Layer 6 of a small transformer language model trained on English Wikipedia (11 layers, counted from 0, width 96).
A neuron's activation on a vector x is GELU(weights . x + bias), where the dot is the dot product.

Input weights of the MLP neurons that the questions are about. A number n stands for n times 0.0063.
n4 (bias -0.093): -27 4 -28 40 -21 9 22 -22 19 17 -12 -40 7 -2 -48 0 4 -13 13 -25 -35 37 25 -3 7 52 -32 17 -45 11 15 6 3 19 -6 7 15 -1 6 -44 10 -21 -3 -35 -20 -30 -1 5 16 -18 -34 19 3 -11 -19 10 78 19 55 -11 -88 0 -13 -11 3 30 13 1 91 -14 22 18 26 -6 -18 -27 -13 -49 -20 -36 13 21 9 33 30 -47 -25 35 -14 -4 -34 79 -19 13 39 -37
n13 (bias -0.092): 46 37 -48 41 36 -48 -4 27 30 -2 -6 -42 -10 48 -47 -4 -28 -23 -25 15 -3 -12 -14 15 21 11 -47 -3 13 4 4 -41 -30 -5 -20 33 8 -41 17 16 -17 -29 -35 28 6 9 11 13 -17 7 -6 -52 30 22 33 -20 -7 20 41 -12 -4 -42 -28 -17 27 17 10 40 15 22 10 31 30 -2 -3 -7 -28 44 -19 -11 1 -30 -32 -44 -22 5 -44 16 30 20 16 5 -8 17 36 -16
n30 (bias -0.094): 8 22 38 -1 -7 -8 -49 -11 25 -23 -26 -1 -15 41 -77 19 35 43 -2 -46 -38 12 -10 -29 -2 17 -43 52 -25 6 34 -24 8 -26 5 43 37 5 -3 -10 60 -8 -8 -11 22 -5 -17 53 11 -21 4 13 3 7 -16 10 -4 22 -20 -2 -27 -26 8 68 -77 -22 39 30 -44 -7 7 10 -43 13 45 5 3 -19 -8 -20 -40 -25 39 -5 -15 31 10 40 2 19 -27 -9 10 2 18 -33
n62 (bias -0.065): 42 -6 -1 34 -17 8 -11 28 -51 6 6 -9 -13 28 22 8 35 -9 -32 -36 32 -28 -10 27 15 -22 -45 31 8 -10 33 -57 -53 -39 -50 12 -10 7 22 -29 -1 -9 -21 4 54 14 -14 -11 -17 -7 -22 -57 38 42 -1 -6 -6 -5 -9 -11 -12 -27 37 55 -41 -38 -6 46 -10 3 19 9 10 8 -20 -16 19 27 -4 -24 3 7 7 -42 23 38 -54 26 38 4 24 17 15 6 34 22
n73 (bias -0.093): -2 -15 29 26 18 -6 -39 -2 -28 -20 -6 -13 -6 72 35 13 54 31 -12 13 1 -72 7 -21 24 -53 -86 -26 2 17 37 -17 27 9 -5 3 21 60 40 -15 -15 -16 31 -10 -9 2 -1 1 12 -23 6 -27 -38 6 -6 1 19 -35 -36 -12 8 3 18 12 -20 -14 18 14 -11 9 -14 10 4 30 12 10 31 40 7 -32 -15 23 -13 -34 5 -23 -5 6 -43 -19 15 -31 3 30 34 43
n78 (bias -0.089): 5 -8 -17 16 37 8 10 21 -13 0 -50 -29 3 -2 19 31 27 17 -46 -67 -18 -15 -13 20 31 -5 3 1 32 39 13 24 -7 35 -8 -6 75 16 2 13 17 -38 43 20 6 -38 -12 24 14 12 11 -21 -13 -34 -1 -3 20 -11 1 -13 -7 -45 17 -13 46 43 -18 -28 -20 37 6 -9 20 76 -6 18 -25 23 41 -40 -40 -14 23 -74 3 -64 32 -24 -33 3 3 23 42 -27 21 51
n102 (bias -0.013): 23 30 2 -3 16 2 7 17 -12 13 -11 10 10 0 -9 3 18 -9 -12 22 30 -8 -6 -19 22 -37 -17 11 -23 1 41 0 5 -12 6 -17 -29 39 8 1 -21 0 -50 19 31 1 9 9 16 3 80 8 1 12 15 -1 -12 -21 -17 6 2 4 -2 -2 -15 -45 -7 -8 -12 31 -3 -13 -10 -8 -9 -15 -1 28 9 1 -1 -30 -7 -22 1 12 -17 -7 1 6 34 10 10 -17 11 23
n118 (bias -0.015): 24 -20 33 17 -26 18 -6 -36 5 29 -25 -15 17 29 38 14 6 -18 11 -11 9 2 12 9 -38 -25 -29 8 -33 13 29 8 36 24 -8 13 4 -7 28 -22 20 9 -36 33 25 -29 8 -14 26 -26 1 -19 3 11 -42 -17 -41 -7 38 3 -31 16 -5 7 -11 15 12 14 -3 28 -26 -21 10 -27 -11 3 19 -43 29 -32 -11 26 15 10 -6 -48 9 1 -8 -6 -21 13 -31 31 21 32
n122 (bias -0.099): 16 -22 -2 -12 -47 -15 12 -22 44 32 16 -2 16 43 -29 -6 -9 -1 30 26 -4 1 -33 -22 56 -18 -48 2 -13 -14 -16 -58 -15 -52 46 44 -13 26 -7 11 -25 -32 -3 4 13 -40 -17 24 56 -3 21 30 -18 3 -3 -3 -10 6 26 -35 4 -19 9 -33 -7 -19 31 -15 50 -44 2 -4 52 -20 81 -31 16 30 6 -2 20 -20 -19 19 -4 -23 -24 22 14 25 -34 15 -57 13 46 -13
n131 (bias -0.034): 9 13 12 8 28 -9 -17 9 -44 4 5 8 -11 34 48 25 -6 -6 9 10 3 0 12 11 3 14 18 -19 14 -30 -44 -17 1 23 -5 -9 -31 17 21 -46 -27 12 -43 16 19 5 -22 9 14 -71 21 -11 -11 -20 29 8 -3 1 -17 -2 1 8 -16 -5 6 2 7 10 -6 3 -12 -50 -3 14 -16 -38 -44 4 -9 -31 -9 27 -8 -50 -1 4 14 -17 11 -41 -20 6 20 9 8 33
n151 (bias -0.101): 37 -2 -35 38 13 -34 22 41 -24 -3 -20 -47 -15 33 -61 7 48 22 4 3 -37 8 -10 -15 -6 14 -57 -7 -9 36 11 -47 4 11 26 -16 29 -13 59 -14 -21 -24 -1 0 -19 -5 38 1 -32 -3 -25 22 23 42 33 12 7 27 21 -37 11 11 -39 -3 -9 -24 -8 94 49 37 -37 4 10 -7 16 -12 -52 15 -41 54 34 -18 22 18 -27 -15 -49 -8 27 -14 -2 -9 -41 -16 50 1
n166 (bias -0.004): 33 -13 12 -1 -16 17 3 -28 -21 22 10 9 21 -2 19 4 -27 33 29 -27 -32 -11 -25 7 11 -18 -34 13 -7 19 -21 -6 -12 30 -14 -40 -1 -19 11 -19 -7 30 -10 -40 2 -18 29 14 17 -3 -10 -10 -19 -8 -8 6 39 8 -4 -38 5 -59 -13 16 -39 -7 37 39 -1 -19 -3 -30 -41 9 -14 -15 -1 -29 5 -41 -1 62 -22 11 -3 39 -5 -15 -3 -14 19 27 -23 -36 4 14
n231 (bias -0.073): -3 19 -21 -2 -13 -6 2 -2 -9 2 -1 6 -15 -7 0 63 9 -1 15 -28 -20 -18 -35 26 28 15 24 78 29 7 -16 31 -45 -5 11 31 -14 -37 55 -33 -39 -6 -33 -5 64 -24 -32 -14 -2 2 -12 -1 7 26 2 -15 -4 -3 -3 -41 -16 -20 53 34 -59 13 -5 -39 -13 -14 37 -39 72 -13 18 -15 -47 7 -19 -8 -19 -11 19 -2 92 10 -16 4 8 -2 55 37 -11 24 13 -24
n281 (bias -0.088): -31 78 16 5 -11 9 25 -6 4 4 -1 -11 25 14 25 -28 4 16 12 11 -31 -41 -22 22 8 -24 -4 7 -33 40 -2 11 16 -11 -37 11 8 12 57 21 23 -13 12 51 13 -21 -3 27 -10 -2 -1 28 35 -61 19 -10 -20 10 15 -19 -1 7 17 -45 6 -53 2 3 15 17 2 2 -20 -17 23 -17 0 -26 -13 2 -13 69 32 0 -25 -22 16 -19 17 -65 -17 -2 -12 70 -36 2
n284 (bias -0.075): -29 -35 -10 -18 -22 -15 -6 50 -25 -14 -6 4 -20 -23 -38 -25 3 -4 -13 -26 12 -81 -17 -12 32 -32 -27 -7 -2 16 25 -65 11 10 -25 17 66 21 -11 -12 20 3 14 48 22 -22 4 8 19 4 19 17 56 -8 -34 -23 37 -8 0 16 3 15 60 27 -8 -71 15 24 -23 -7 12 1 -2 33 -6 -19 -14 17 -8 23 -2 30 -18 27 32 6 -15 90 -8 -57 22 -20 -2 -7 10 -1
n286 (bias -0.026): 53 10 -13 25 -9 17 -27 10 -67 14 39 22 19 2 1 18 -13 -53 24 -38 -12 -10 -19 2 -24 -14 -26 12 0 -17 7 13 8 16 29 23 22 -25 -1 -69 -4 5 40 40 -17 0 15 48 -15 -2 -26 -54 10 -3 -24 -24 -1 12 -5 -7 -48 13 0 -24 2 -13 30 -9 84 -35 -10 8 -3 31 3 -28 35 -6 -25 -7 -20 16 7 4 -39 -11 3 24 -39 -27 -33 23 33 41 -12 23
n288 (bias -0.038): -10 -26 -2 47 36 22 0 0 25 0 -15 -32 1 20 -17 16 10 4 -20 -33 19 -9 4 12 -2 -30 -5 56 17 17 11 3 24 -8 -13 -1 28 1 -4 0 -15 2 -4 -11 4 -1 -4 1 15 -6 -7 -31 8 -10 -83 -16 35 9 56 4 5 -61 -31 -32 3 14 18 10 44 -52 16 -15 -27 43 -24 -37 7 -67 4 19 -14 37 27 -20 2 -2 -21 16 2 1 9 9 -5 22 -16 14
n321 (bias -0.118): -21 -20 37 -21 -6 -1 -3 -31 -4 -9 -1 7 -11 31 4 -9 6 -33 -43 -35 -58 28 15 -9 -24 -31 23 11 15 28 33 7 -5 -42 -19 15 27 6 9 -12 37 -18 25 33 -11 -16 -22 26 48 -18 56 52 -12 -53 7 -8 60 -39 6 6 8 25 13 -12 -52 15 13 44 24 -8 1 13 6 78 22 -12 30 74 -6 -10 -40 13 31 -21 61 44 -41 33 -23 -22 17 3 -28 -9 -1 -31
n324 (bias -0.067): 18 -7 45 20 42 27 -63 -3 13 -15 7 -4 5 5 -33 -7 -12 35 -48 -5 -22 -28 5 -20 17 11 2 21 35 -31 -22 -2 15 34 9 33 7 35 20 -2 0 -21 2 -24 1 -33 31 8 21 -37 0 -3 27 -21 -19 -4 34 -1 -33 -15 -32 20 6 38 -74 -27 7 30 3 21 -44 -15 -14 -1 52 -9 -9 -27 -1 -39 35 -10 29 29 2 -26 36 17 -40 -12 -35 -3 10 21 7 -17
n335 (bias 0.028): -3 0 3 -19 11 -8 -3 -9 3 14 -48 -18 1 23 -8 -13 16 5 3 -49 32 46 -19 -6 24 25 -43 -16 37 -27 -21 23 -33 15 -40 5 20 24 -1 26 1 15 10 -8 4 -20 -6 17 1 -18 25 -14 44 4 -4 5 24 15 -4 26 -4 5 1 52 -21 24 -1 3 -49 -1 -35 -30 25 -1 11 -13 -1 -27 -2 -12 -32 -34 -3 -15 -1 -14 22 1 19 8 9 31 20 23 6 16
n340 (bias -0.043): -4 18 17 1 -16 11 -11 -12 -16 18 -47 -7 -45 2 13 -19 1 1 28 5 -1 -40 1 -18 27 7 -21 -23 -11 -2 -5 -12 38 24 -23 -4 18 25 2 6 -17 28 -7 -2 -4 -11 16 0 5 14 1 38 7 -13 -24 10 -9 -3 -23 4 5 7 6 -18 -2 -34 8 24 27 -23 2 -45 1 18 -12 -50 5 -15 -47 -40 1 27 -12 51 -3 12 16 -7 28 -7 -12 23 8 4 -23 2
n349 (bias -0.057): 36 30 -14 8 -18 -11 -14 30 -32 -23 7 -20 -16 -52 -1 -18 -14 -27 19 -13 3 2 -45 -1 -51 -65 4 4 59 53 -24 -3 -20 -38 25 66 24 -23 20 -37 26 19 -20 14 -11 3 14 11 -3 2 32 -13 17 -8 42 -9 -9 -29 38 -12 30 20 -6 -22 -25 -45 26 -8 2 10 -4 -18 54 -4 3 17 -5 -16 12 -3 -2 -27 -8 14 61 33 24 11 12 -30 5 2 27 -11 12 6
n376 (bias -0.050): 23 -23 -36 -1 -41 -13 18 14 -35 2 31 -22 -14 -3 1 25 -38 -5 -46 -21 5 -7 -17 -15 -5 9 -37 21 -16 38 -20 -6 -19 -33 -28 36 21 -5 2 0 -13 -16 0 21 -18 11 -6 28 7 3 32 4 -5 21 -4 -22 -15 21 44 24 1 51 -4 56 -32 37 29 2 19 -12 -5 -2 28 26 8 20 16 47 6 -8 -21 1 -14 -9 1 -25 0 29 29 -47 10 9 23 32 6 -26

Each question shows a token from some text and the vector x that enters the MLP there. A number n stands for n times 0.045.

" (": -25 -13 2 -30 13 4 4 -28 10 -11 -30 25 13 26 3 7 -23 26 -19 53 0 6 39 -9 -15 9 -4 -8 14 -28 6 -6 -4 -13 14 29 -1 17 -18 -28 1 77 12 -20 15 17 -9 -14 -26 -7 -11 -5 -1 2 16 -24 10 1 -15 2 15 6 -18 -9 35 6 -17 -14 -25 -18 10 26 -13 -5 13 19 15 3 24 -15 18 -40 2 24 -40 4 9 10 -10 -11 -28 -9 -4 -12 24 -30
The three highest activations, in order: n324, n30, n122

" Histor": 5 3 -30 -7 -19 -12 22 10 -24 4 8 1 -6 37 -1 -27 3 34 -14 25 -8 -6 65 -5 -22 16 39 -22 18 7 -11 20 15 -5 9 -29 -47 -1 14 -15 -19 62 33 4 22 29 -5 -2 -28 -3 1 -8 -10 23 13 -9 -7 0 -6 -5 -11 27 -18 -18 51 -10 -35 11 -18 19 4 37 -27 -2 -13 -24 -4 21 15 9 12 -49 -36 30 -59 -10 -5 -2 -10 -21 -22 -25 18 14 10 -22
Which neuron fires most, and how strongly? n151, at about 1.7

"7": -9 -16 -4 -34 -17 -4 -4 -14 7 -5 6 -9 14 13 24 -16 -18 8 -3 30 12 7 35 13 -6 -25 -22 -25 7 -5 -10 25 -20 -22 6 -15 20 -3 -11 2 -24 67 14 -15 26 -18 -24 -2 -9 9 -12 -8 -23 7 8 -17 -8 30 9 1 14 -13 -7 -10 26 33 1 -33 -19 3 14 6 -13 28 6 31 4 -20 11 2 25 -37 -14 35 -43 -14 23 -19 3 -4 -4 5 -2 -3 -21 -22
Which of these neurons fires most? n335

" had": -12 27 -30 -15 -6 4 17 -13 18 -52 -11 12 7 19 26 -9 -2 -3 -37 28 -19 -7 44 0 15 19 12 -7 33 -21 -35 -5 -7 -29 -19 12 13 -9 -26 3 -2 60 22 13 20 16 -15 -12 -50 41 -16 -13 9 6 9 -22 22 -6 -5 25 15 -17 -11 -26 35 35 -1 -16 -41 1 8 30 -3 -9 -4 -11 6 -1 16 -4 12 -39 -5 30 25 6 -23 14 -9 -10 -13 -6 -7 -4 -1 -17
Which neuron fires most, and how strongly? n13, at about 1.4

"==\n": 15 -20 -2 -7 -12 18 22 -14 -18 29 2 30 24 -11 -4 -13 -9 -5 -2 17 -14 -5 48 -17 -8 11 23 9 4 -9 -5 6 10 -18 -23 -5 -31 -26 -5 -15 -11 73 8 6 22 4 -35 1 -5 13 -28 5 -13 -12 7 -17 25 -3 -23 -4 -10 -3 6 16 26 4 -8 7 -7 0 16 35 -9 7 -12 45 15 -26 25 24 -13 -36 6 23 -34 -31 6 15 -6 -26 -3 -12 -5 -23 21 -4
Which of these neurons fires most? n286

" do": 12 -6 -18 0 3 -4 30 13 3 -69 -23 2 39 -10 19 -7 -17 44 -1 15 -1 12 44 12 -20 -7 29 -3 16 4 -45 -9 -14 -10 -25 -7 10 -25 4 -7 -29 58 22 -18 15 37 -14 5 -16 4 -18 -9 -14 12 21 -11 2 -15 -18 7 14 -11 -48 5 51 4 -22 -4 17 -8 44 27 7 11 -16 15 -45 -3 -8 54 -8 -41 -1 26 9 -3 8 -17 6 -19 11 -42 -15 8 3 5
The three highest activations, in order: n151, n349, n13

" the": -14 -20 3 -14 -22 -1 8 5 -17 0 6 15 29 -6 5 -33 25 1 -36 6 -4 -16 65 -10 -1 0 3 23 5 -8 10 -14 1 -18 -9 -6 8 -9 -15 -1 3 59 34 3 29 30 -36 -11 -36 26 -21 1 -4 1 -3 -33 0 -13 0 13 51 0 -18 6 9 21 -20 -2 -10 -16 21 5 -17 29 -8 -3 9 -4 30 23 -5 -16 1 30 -24 3 9 4 -18 -20 -13 -18 3 -7 -4 -12
The three highest activations, in order: n284, n288, n321

"====": -5 -13 20 -22 2 14 7 -22 -1 -2 22 -16 23 28 24 -6 1 -7 -32 22 25 -5 39 -19 -14 -34 -26 -10 1 15 -27 10 4 -16 -29 9 -11 3 4 -6 -17 71 -7 2 19 42 -35 -7 -20 2 -12 -26 -13 -11 14 -9 20 6 -18 34 16 -1 6 -5 20 12 -17 8 -22 -3 -5 9 -4 7 -9 39 24 -12 16 -4 -23 -35 10 28 -46 -21 5 21 -25 -12 20 -5 -29 -21 21 20
Which neuron fires most, and how strongly? n73, at about 2.7

" years": -2 -3 -19 12 -29 11 9 21 13 -13 6 -4 25 -16 1 -50 -18 11 -28 31 -2 16 39 21 12 19 -3 18 -10 11 -13 -3 -16 -17 -10 11 6 -30 -4 -8 -1 57 21 -14 14 8 -13 12 -58 24 -13 -28 -43 -2 25 -19 9 7 5 -17 -11 -33 -2 -19 43 16 9 -23 -10 12 36 41 -10 -20 14 5 0 12 -6 -5 -4 -35 -26 36 -49 -2 -8 -8 29 -15 -29 4 -4 2 5 -2
Which neuron fires most, and how strongly? n13, at about 2.9

"|": 18 3 23 -12 -6 16 7 -25 -11 -2 -7 15 29 -4 -3 1 16 -22 -25 14 -16 -7 29 -36 -9 -17 7 -1 15 -5 -4 -5 -4 -14 -11 6 -19 -12 7 29 -5 71 11 -8 24 9 -41 -2 -18 41 -1 -10 -14 -6 11 -20 1 -2 -27 2 19 10 -16 -13 13 2 -13 -5 8 -2 -11 -8 6 -9 7 27 2 -12 24 4 -2 -40 8 34 -29 5 27 -14 6 -24 1 -11 -12 -25 15 13
Which of these neurons fires most? n349

" Bar": 11 -14 18 -20 16 -6 25 -3 22 11 -18 19 13 -1 18 -19 11 -27 -8 50 20 15 55 15 5 22 21 -4 7 -10 -11 14 -16 -27 -29 -48 -10 -25 -18 -29 13 68 19 -20 18 -9 -17 11 -19 30 -6 -5 -19 13 3 -7 -5 -7 0 37 36 4 -16 -18 19 -24 -53 -15 -39 4 2 14 -28 -2 -5 -5 9 -8 6 0 23 -43 -4 30 -61 17 23 0 2 -26 -19 -14 3 0 -1 -15
Which of these neurons fires most? n102

" where": -19 -20 -18 -17 -15 -9 29 8 6 -15 7 15 29 11 5 6 2 -15 -17 3 -10 -16 27 -4 7 17 16 24 -5 -2 -2 5 1 -12 -15 -4 -16 -10 -32 14 21 64 9 -3 35 6 -27 -7 -45 34 -16 -9 -8 1 7 -20 14 -4 2 -4 24 -38 6 1 6 2 -3 22 -49 0 21 40 -31 2 -17 17 5 -31 11 -8 -9 -13 1 34 -2 5 -16 15 -6 -20 25 -17 -13 -28 -12 -2
The three highest activations, in order: n284, n166, n62

" ": -16 -4 7 -11 7 8 -27 -3 1 -6 0 -4 28 11 11 16 -7 23 -39 10 0 -9 25 -14 -14 -2 0 -18 -30 -21 -9 -3 9 -2 -28 -5 -14 8 -31 -5 -27 82 14 -24 19 8 -6 -8 -21 31 -4 -30 2 13 -6 -18 -32 13 12 1 18 11 -6 10 7 27 -51 12 -3 25 20 1 -25 -2 8 9 -2 10 37 -4 14 -30 22 25 -29 -25 5 23 9 -12 5 -7 5 -14 -10 -16
The three highest activations, in order: n118, n376, n324

" National": 2 5 -6 -18 -5 -13 -3 -5 -17 -9 3 0 16 18 16 -6 15 23 -11 10 2 -22 67 -9 -24 -10 -5 -7 -3 30 6 24 10 -13 -19 -25 -23 22 -6 -10 -11 63 28 -13 21 46 -29 -4 -10 26 6 -17 -20 -5 10 -22 -27 -13 -8 -18 13 31 -19 3 28 -13 -34 -15 -17 6 20 27 -5 14 -11 -6 23 25 15 9 -12 -31 -29 30 -57 -5 22 18 -4 -29 -17 -32 37 -8 9 -13
Which neuron fires most, and how strongly? n73, at about 2.4

" born": -5 -23 -20 -7 -6 14 37 9 29 -4 0 -29 27 -5 -3 1 16 -11 1 4 -20 27 25 -12 -6 39 -2 -2 6 1 -2 24 -23 -4 -15 -4 14 -13 11 -20 5 53 31 2 14 5 -17 26 -19 19 -29 -13 -13 -13 -2 -19 -10 -1 5 38 14 -12 -28 -35 32 18 -8 -13 7 -17 29 49 -20 -10 8 1 -11 -34 -2 -11 -9 -31 -17 38 -19 20 24 -7 -9 -26 -37 -8 -3 -11 10 -19
The three highest activations, in order: n4, n286, n288